Layer 11 of a small transformer language model trained on English Wikipedia (14 layers, counted from 0, width 128).
A neuron adds its activation times its output weights to the MLP's output. To switch it off is to set its activation to zero at one token and run the rest of the model.
A neuron's activation on a vector x is ReLU(weights . x + bias), where the dot is the dot product.

Input weights of the MLP neurons that the questions are about. A number n stands for (n - 500) times 0.00057.
n0 (bias -0.039): 609,713,329,482,569,535,619,521,452,641,551,509,403,628,479,509,656,685,277,448,429,517,304,492,460,643,650,738,571,263,491,540,785,437,552,421,444,429,491,595,372,465,616,396,281,464,558,325,360,475,573,778,576,369,728,267,846,419,309,383,496,626,315,105,661,589,513,504,536,729,611,702,487,424,581,458,182,436,495,416,442,634,484,700,455,500,431,626,435,604,496,304,419,581,358,762,413,360,715,366,696,222,654,336,920,473,362,429,376,677,563,662,723,587,603,492,512,591,570,338,669,532,353,533,504,280,300,174
n24 (bias -0.041): 466,504,527,433,473,512,736,351,406,618,446,395,250,559,428,598,646,527,372,269,449,617,574,645,342,592,468,641,774,556,600,475,249,456,689,180,500,349,444,455,489,480,552,325,480,622,404,672,413,485,366,552,798,488,527,390,679,492,371,621,431,559,451,584,576,344,562,633,665,492,778,793,496,390,454,756,468,492,578,677,440,334,589,376,347,393,400,373,465,375,755,561,359,354,350,580,582,625,351,893,533,282,520,471,504,748,418,579,500,608,575,630,378,359,454,398,618,628,539,408,504,325,451,563,512,488,382,342
n33 (bias -0.041): 477,437,664,359,653,536,288,551,385,724,610,457,725,390,462,413,691,433,746,512,721,612,563,553,685,537,648,541,484,508,348,445,427,268,484,456,598,662,431,578,555,331,215,405,460,504,455,442,291,604,438,504,703,417,296,632,480,590,597,508,563,491,320,431,259,515,437,524,627,287,383,520,303,538,396,427,484,604,862,799,451,406,493,419,271,556,437,482,323,348,452,485,398,469,824,427,678,436,372,671,587,367,484,359,508,533,671,331,492,496,500,725,662,389,590,646,391,682,564,473,620,574,256,299,609,416,260,544
n96 (bias -0.026): 646,383,697,480,732,594,673,760,838,421,642,242,669,280,638,539,465,180,410,480,773,148,843,725,530,565,406,515,475,349,577,441,680,707,524,430,471,345,475,367,355,530,510,505,372,541,445,404,533,362,86,752,339,692,612,510,440,322,619,642,177,389,661,343,646,337,568,485,379,722,550,272,519,453,481,400,475,649,531,704,345,510,496,796,460,614,485,573,247,485,520,477,591,360,429,252,485,672,347,485,669,470,604,248,887,636,66,580,420,446,670,313,834,377,529,514,291,676,460,154,686,648,421,477,600,505,782,431
n117 (bias -0.028): 583,393,460,366,465,728,446,511,296,699,684,610,540,510,538,364,500,954,538,518,257,476,650,490,544,551,542,500,361,286,391,807,277,541,645,551,578,515,294,593,417,485,493,335,648,448,624,504,388,531,405,511,687,705,404,826,493,437,601,545,407,261,690,467,242,479,471,486,375,477,653,571,548,576,598,396,391,556,530,358,490,699,663,485,349,536,433,530,702,519,551,639,548,454,593,587,289,504,482,423,665,573,475,523,433,456,492,482,365,546,404,451,511,482,504,531,503,571,475,465,395,474,356,380,463,388,388,489
n235 (bias -0.033): 446,444,530,435,585,572,705,359,466,603,649,705,576,500,580,489,406,701,504,337,546,383,594,371,695,373,575,333,565,403,719,726,638,527,374,469,485,415,457,382,455,469,334,530,420,351,615,507,331,302,489,663,525,523,470,728,527,761,416,344,406,585,700,543,566,426,440,368,577,754,335,600,608,522,320,340,546,386,555,627,467,310,623,623,337,489,634,605,414,410,542,469,442,581,304,588,740,364,527,419,689,301,496,555,465,569,405,378,381,489,435,574,602,326,385,394,514,440,496,614,544,233,477,691,588,979,480,466
n325 (bias -0.050): 709,488,508,434,342,525,517,613,426,475,452,545,483,231,385,684,654,549,524,792,313,464,561,523,812,654,649,736,583,492,625,526,743,323,447,488,455,525,353,615,402,479,748,529,616,483,454,532,288,504,363,622,654,241,500,376,642,750,596,721,473,491,306,546,314,392,463,381,542,513,442,374,578,242,711,80,409,431,672,152,484,500,693,475,318,620,480,561,435,419,375,496,424,476,401,412,512,447,818,508,530,242,571,418,500,336,556,371,650,374,524,400,603,537,415,480,570,704,302,496,568,654,347,625,487,467,410,682
n348 (bias -0.036): 268,477,724,735,303,706,514,411,473,225,592,559,320,362,491,645,374,329,206,432,288,504,777,595,551,372,541,729,472,388,558,613,532,280,348,270,595,662,416,434,420,693,411,686,720,581,263,513,571,429,629,397,386,427,460,532,444,387,469,594,500,407,526,697,346,305,278,545,757,605,371,572,900,500,133,522,297,519,304,632,448,572,529,723,481,390,644,584,851,561,574,571,584,629,587,575,559,368,619,640,647,422,776,571,524,379,648,749,560,293,504,567,357,240,594,662,552,401,514,714,425,272,245,248,486,294,519,656
n393 (bias -0.040): 485,538,496,656,454,554,741,439,531,341,537,580,351,243,366,438,510,294,444,457,418,638,427,511,277,399,703,405,480,611,329,475,653,512,458,399,691,284,611,420,436,602,457,600,694,600,429,542,613,511,549,520,608,400,279,768,598,448,628,336,357,521,742,183,567,466,546,523,512,468,437,378,662,552,504,176,473,617,516,745,596,523,434,591,508,753,557,335,656,592,743,369,437,458,730,466,700,654,415,468,633,336,207,448,532,255,723,348,469,630,607,451,343,473,398,452,351,396,508,575,620,476,558,574,527,426,484,488

Output weights of the MLP neurons that the questions are about. A number n stands for (n - 500) times 0.0017.
n0: 403,480,228,609,384,289,412,527,581,434,445,593,354,461,436,428,467,553,477,288,192,335,504,431,729,601,491,552,475,691,194,455,542,266,530,483,487,441,636,531,517,269,557,575,423,491,517,368,500,287,772,539,562,563,403,719,554,521,851,616,470,227,659,646,459,491,824,630,679,529,631,346,626,539,849,694,397,474,613,439,661,347,555,402,653,411,422,593,646,196,710,508,351,396,441,496,673,442,287,635,562,388,631,504,176,198,442,708,296,367,562,690,590,685,484,437,315,370,607,425,659,399,545,789,566,585,534,399
n24: 458,285,348,693,483,463,386,508,531,659,459,413,480,453,461,655,560,521,378,274,446,316,464,541,558,603,469,492,421,579,586,629,625,249,598,378,429,409,465,555,356,438,200,673,545,797,477,446,341,300,551,395,749,466,552,640,537,527,633,552,673,369,651,570,482,725,429,441,516,564,667,438,454,481,788,488,262,387,580,537,469,439,329,669,492,646,589,20,413,481,574,409,830,586,485,519,477,458,357,439,789,582,370,488,441,523,519,476,447,536,596,448,616,228,597,394,663,555,593,844,515,416,320,715,532,553,388,317
n33: 543,784,419,537,369,420,303,437,721,227,397,492,450,565,508,605,588,593,64,225,689,504,590,457,532,702,492,594,637,296,395,521,547,675,480,349,677,484,608,356,464,400,459,520,492,697,316,284,548,754,354,508,329,361,641,520,724,584,491,328,244,380,596,492,610,542,558,329,710,280,268,295,588,556,613,678,488,569,346,530,671,293,461,604,572,524,608,461,354,396,516,504,669,652,496,359,634,659,556,591,632,477,582,335,472,743,543,736,605,492,616,384,668,633,361,390,362,321,566,367,496,355,572,572,484,504,428,416
n96: 403,739,486,810,214,500,711,500,552,274,491,330,598,365,590,536,445,677,170,683,620,443,342,385,483,441,369,395,504,544,433,393,580,339,539,605,394,462,342,573,284,264,584,596,573,364,603,393,650,374,418,625,406,657,616,509,579,294,709,361,470,500,508,777,577,459,456,461,456,403,477,251,570,772,581,578,595,639,597,358,390,564,255,479,654,406,434,510,812,259,155,614,495,254,218,403,530,519,410,394,521,367,645,690,856,301,726,648,521,469,398,593,427,275,665,545,610,435,459,454,488,566,555,662,548,825,778,537
n117: 529,546,595,429,780,651,640,406,493,517,447,341,332,436,517,525,100,414,570,691,550,614,551,440,480,565,517,280,471,587,625,614,578,480,517,537,510,549,487,455,450,513,606,458,549,612,384,444,381,288,490,533,500,477,575,656,353,385,511,773,411,442,623,620,572,538,473,436,595,474,406,464,146,473,375,560,430,363,601,713,608,484,568,563,472,586,468,899,564,311,450,393,448,404,526,406,667,413,487,386,420,449,514,463,597,577,381,648,600,418,698,603,536,380,592,612,441,466,580,448,446,435,234,286,470,538,543,441
n235: 554,348,295,378,417,401,621,313,454,576,649,471,492,344,577,496,599,635,423,427,600,265,615,467,266,405,531,614,553,500,433,705,519,590,586,594,508,242,535,555,392,461,556,372,418,536,342,769,481,311,418,419,753,557,572,547,273,592,379,597,312,258,776,710,474,337,512,547,342,647,545,261,327,659,274,566,718,543,451,606,405,523,429,554,732,446,504,612,512,342,535,432,463,440,488,594,586,538,365,854,496,433,228,535,527,379,549,430,410,464,408,596,400,640,496,688,599,578,723,677,309,619,394,757,461,650,523,500
n325: 603,725,671,681,346,253,679,474,508,594,336,601,462,123,607,461,479,419,531,521,351,471,470,637,685,463,567,458,431,870,712,332,310,324,542,251,385,423,315,708,429,405,538,577,736,487,322,603,479,559,442,571,216,582,753,521,608,488,777,552,393,560,610,321,516,338,250,328,551,714,683,454,342,500,426,396,404,408,508,559,226,590,380,652,622,360,504,690,354,322,222,512,509,404,442,403,458,496,331,353,629,652,563,691,554,525,472,466,681,599,637,436,603,667,762,452,382,772,528,447,413,705,544,479,360,478,545,453
n348: 400,444,467,590,919,244,248,463,540,113,595,325,555,500,681,541,421,425,281,399,584,280,428,741,579,395,527,595,728,554,376,164,664,509,491,378,455,517,482,599,597,363,550,367,589,550,390,654,650,583,442,349,233,469,587,180,513,460,552,306,306,341,479,211,538,687,577,585,269,401,467,562,621,739,278,576,745,616,474,446,544,531,552,636,477,509,453,361,854,504,580,366,175,410,632,379,406,392,518,470,487,795,572,651,674,691,509,572,500,303,650,271,452,882,449,874,418,496,632,569,597,546,444,509,446,398,676,558
n393: 290,359,539,599,381,623,750,258,147,300,613,332,559,660,480,511,479,648,381,243,439,496,450,215,504,552,418,541,330,364,488,483,658,697,463,607,492,540,476,475,654,637,329,449,530,550,589,464,577,673,655,289,647,584,559,358,625,351,565,677,629,704,546,565,730,376,392,360,388,196,411,763,407,638,436,671,353,243,246,163,592,685,665,484,428,548,403,334,582,593,476,516,504,402,649,603,594,518,492,520,414,191,591,618,741,512,488,480,516,487,592,630,532,622,558,479,536,283,586,528,515,554,611,528,236,644,528,534

Each question names a token from some text and the token that comes next. It shows the vector x that enters the MLP there. A number n stands for (n - 500) times 0.0091.

Then comes g, the gradient of the next token's log-probability with respect to the MLP's output, scaled to length 1. A neuron's effect is roughly proportional to its activation times (output weights . g). A number n stands for (n - 500) times 0.00081.

"7", then "7"
x: 821,417,329,468,245,434,546,365,666,524,296,546,609,575,595,581,576,405,536,387,610,376,482,429,405,565,353,593,573,492,668,503,361,468,665,602,675,484,480,489,506,469,529,494,394,381,605,399,647,507,467,351,305,461,583,179,355,541,564,597,451,319,376,509,533,441,418,667,485,601,594,531,461,516,448,628,553,563,445,513,592,567,185,684,384,519,561,630,373,471,553,298,561,470,672,502,297,615,482,569,437,618,588,534,703,506,421,640,410,446,379,392,479,240,434,615,623,635,508,439,640,528,545,555,516,517,591,464
g: 546,527,432,669,455,495,380,585,672,860,706,477,427,506,420,406,472,656,366,454,577,431,354,691,472,353,488,565,531,359,432,267,646,377,436,497,431,588,584,473,433,400,565,440,530,439,406,504,255,480,607,388,511,769,483,542,439,357,428,533,738,331,343,451,495,538,562,492,619,476,357,457,575,591,640,592,745,611,491,561,357,550,367,440,502,522,467,566,313,362,270,442,559,577,552,670,558,508,608,547,354,564,530,472,496,491,506,396,546,709,401,646,389,326,542,459,529,707,503,465,642,389,474,461,494,548,464,522
Which neuron, switched off, lowers the next token's probability most? n96

"ol", then "or"
x: 618,302,471,434,491,412,487,392,510,587,421,512,643,623,459,531,870,355,535,420,462,581,522,276,523,305,435,584,528,499,550,349,614,550,351,679,460,570,536,452,637,536,452,653,429,484,568,598,660,599,493,478,474,406,556,475,586,355,638,573,670,638,301,479,554,622,354,585,568,415,563,405,444,653,466,367,608,359,445,432,668,669,108,267,427,543,685,477,393,514,574,408,521,287,582,465,479,578,485,568,411,689,469,527,454,405,543,521,440,627,238,316,525,363,625,537,683,500,462,512,403,523,477,459,485,517,511,619
g: 580,453,495,504,655,506,509,307,419,591,419,553,498,436,484,525,569,392,672,563,630,583,202,358,514,534,542,457,453,572,589,596,538,600,610,613,681,516,467,515,595,667,459,531,517,587,404,354,352,670,622,378,387,518,344,547,497,657,330,495,596,665,369,511,414,379,304,551,524,373,428,494,394,364,612,647,582,551,517,469,509,508,367,445,550,643,572,523,485,400,535,441,535,534,372,455,545,285,614,604,590,315,476,463,644,541,436,24,502,404,474,611,540,716,515,412,307,513,366,514,354,507,454,600,582,591,678,592
Which neuron, switched off, raises the next token's probability most? n33

"s", then " G"
x: 592,409,433,476,319,502,524,480,600,356,379,550,802,569,666,482,445,515,588,573,477,566,538,336,395,311,426,584,517,552,634,469,560,386,485,477,405,418,473,423,537,391,475,562,565,503,516,533,552,459,628,488,369,280,611,313,672,468,539,451,743,611,285,619,488,640,515,630,515,461,405,472,692,569,443,320,578,548,587,414,577,709,465,280,553,454,644,241,618,510,451,231,341,503,741,522,395,561,484,482,480,690,300,448,618,528,672,346,629,571,426,260,399,575,405,527,490,598,599,388,406,504,621,489,300,591,506,657
g: 611,423,499,333,391,578,467,421,483,316,450,491,422,352,673,804,303,502,727,347,599,433,503,494,605,532,526,538,644,652,296,479,512,613,665,505,749,582,373,532,560,625,533,487,370,411,611,511,336,537,362,548,553,589,657,541,602,463,554,467,634,414,431,470,670,426,522,399,454,321,378,676,514,465,566,412,398,564,531,323,476,687,424,623,373,513,589,332,534,392,643,656,611,465,484,392,647,314,558,411,366,470,456,578,446,374,433,469,517,544,651,302,377,468,593,543,558,404,671,279,415,578,554,473,455,643,436,511
Which neuron, switched off, lowers the next token's probability most? n393

"in", then "id"
x: 501,414,565,420,400,455,479,392,430,470,465,567,512,502,740,505,799,464,440,442,517,339,385,342,375,300,532,598,591,576,583,507,312,408,432,288,606,615,507,616,612,393,552,662,520,534,502,476,504,534,721,475,470,489,682,572,679,558,330,538,664,440,252,575,687,597,505,633,350,558,555,504,583,550,376,439,502,347,388,437,548,738,444,466,575,439,442,320,383,545,464,388,489,584,601,522,486,433,282,444,420,488,420,523,354,511,614,468,471,615,500,379,465,441,444,656,474,499,545,585,565,429,739,248,552,623,560,637
g: 354,385,580,473,426,260,405,327,425,412,423,504,546,553,568,292,556,279,481,296,514,619,544,468,441,532,512,361,397,544,443,604,457,519,532,421,537,378,524,377,480,428,439,408,415,536,640,456,665,413,691,662,484,416,691,425,573,538,616,588,549,424,411,321,561,662,343,584,632,298,601,468,374,565,700,629,510,632,585,481,643,576,408,713,503,733,467,421,492,556,554,540,467,388,556,631,490,524,428,475,429,584,396,623,661,562,520,691,470,816,491,368,446,548,520,591,420,414,286,478,397,667,473,616,277,555,426,551
Which neuron, switched off, lowers the next token's probability most? n348

"9", then "3"
x: 801,300,257,453,227,430,668,382,638,469,444,547,587,646,606,560,573,560,519,409,568,365,492,424,341,557,365,568,510,534,728,494,390,425,547,560,610,540,443,458,600,451,592,470,395,448,622,483,648,488,513,330,351,419,699,178,362,590,561,558,416,390,355,543,534,361,471,613,531,552,552,523,530,573,502,665,595,606,375,533,593,557,116,591,408,501,555,558,387,544,583,362,610,461,605,449,347,489,530,591,408,609,539,502,646,492,387,623,400,413,355,448,498,308,409,651,676,620,617,311,565,501,534,536,488,550,581,520
g: 581,547,521,416,580,402,411,401,552,372,631,456,584,491,604,460,528,318,638,162,589,416,462,411,557,233,517,403,707,547,437,561,357,415,444,561,550,608,775,503,579,495,352,540,642,504,605,444,554,262,368,495,568,288,406,516,350,729,643,729,436,416,472,417,578,479,514,582,381,597,576,650,416,606,337,477,465,508,728,403,666,414,486,436,535,453,489,429,423,336,738,455,435,588,512,487,381,527,402,562,458,789,553,598,519,516,563,591,499,462,565,427,545,534,429,531,475,460,534,523,577,656,321,528,317,572,465,423
Which neuron, switched off, raises the next token's probability most? n96

"\n", then "1"
x: 620,290,321,435,437,387,716,310,581,490,553,444,646,738,625,400,581,534,624,397,331,323,532,264,443,466,300,456,620,588,552,521,551,470,455,529,397,424,427,421,728,506,532,513,468,493,444,767,594,593,534,425,320,621,628,468,386,673,701,458,415,538,533,526,484,600,459,687,372,522,549,445,521,747,439,340,565,481,462,520,570,452,348,415,688,492,658,346,586,363,479,465,626,301,460,698,372,454,328,503,460,568,633,487,547,434,616,285,411,435,482,481,634,431,420,569,570,500,535,597,334,605,650,440,480,560,383,547
g: 488,431,446,262,428,566,475,436,543,443,367,545,285,359,419,439,535,539,438,533,590,466,446,451,407,657,460,571,465,416,306,490,624,605,504,321,560,458,573,409,370,618,497,257,641,494,389,473,550,505,674,600,435,539,327,546,220,778,585,454,390,368,523,392,523,421,543,618,386,486,485,595,396,439,602,701,529,411,381,490,691,543,661,602,284,438,436,601,525,573,459,420,356,574,467,356,453,356,567,647,786,603,483,698,603,538,638,376,713,465,540,579,453,423,531,656,661,533,548,557,583,651,455,453,507,626,557,388
Which neuron, switched off, lowers the next token's probability most? n235

"d", then " of"
x: 622,374,591,418,455,417,455,478,382,435,408,669,609,559,683,547,486,470,497,649,474,476,457,225,559,500,356,608,674,450,648,415,511,282,292,540,500,603,465,380,769,485,473,645,523,534,517,615,654,362,512,479,529,423,598,446,614,449,440,490,705,482,419,732,421,584,537,566,567,498,628,484,726,636,459,459,472,578,363,464,636,582,220,519,426,347,648,87,427,431,483,395,436,531,618,637,412,469,355,575,499,374,706,506,490,491,597,676,555,511,410,436,375,453,498,576,673,545,514,469,238,416,483,344,347,639,507,542
g: 421,625,507,708,310,480,641,302,586,537,551,626,492,681,677,472,595,314,391,498,545,349,404,608,346,349,427,418,635,596,531,538,591,402,469,509,334,497,533,639,458,475,517,511,471,586,351,228,416,493,535,561,451,576,493,491,360,434,468,542,482,498,605,699,420,591,440,457,645,562,497,508,353,760,487,470,365,457,530,511,624,597,298,303,470,503,696,515,550,364,468,500,716,487,790,442,307,714,398,576,469,326,375,622,459,445,589,696,396,637,505,487,413,520,338,482,434,505,561,625,389,455,478,666,427,501,440,546
Which neuron, switched off, raises the next token's probability most? n348

" B", then "r"
x: 523,274,494,449,492,383,382,273,504,501,347,510,502,671,574,549,802,483,445,362,589,398,501,402,459,435,420,519,533,514,491,384,479,365,560,572,553,593,648,351,608,390,507,594,482,631,576,471,681,616,477,394,541,466,506,407,498,464,644,543,351,606,485,588,450,559,483,532,576,377,567,482,564,730,470,524,437,433,408,489,487,504,91,469,433,514,606,361,234,373,379,337,555,451,812,582,518,464,558,545,632,611,536,594,609,527,476,369,431,541,393,410,596,499,519,580,731,624,549,529,379,503,708,363,345,805,504,405
g: 554,473,285,489,546,648,265,474,561,405,589,408,391,490,359,529,463,495,293,299,570,384,762,457,738,561,495,494,729,389,661,520,610,464,583,424,490,483,354,535,515,601,409,416,605,706,421,389,483,394,665,345,454,525,523,281,519,346,199,367,474,592,362,609,646,436,473,531,648,442,562,508,642,543,600,407,636,514,467,530,500,501,451,597,397,491,306,484,633,492,657,410,451,550,522,368,495,457,402,750,631,496,574,620,612,509,365,355,418,500,503,505,409,501,619,667,600,501,569,687,416,612,424,613,493,450,536,397
Which neuron, switched off, lowers the next token's probability most? n33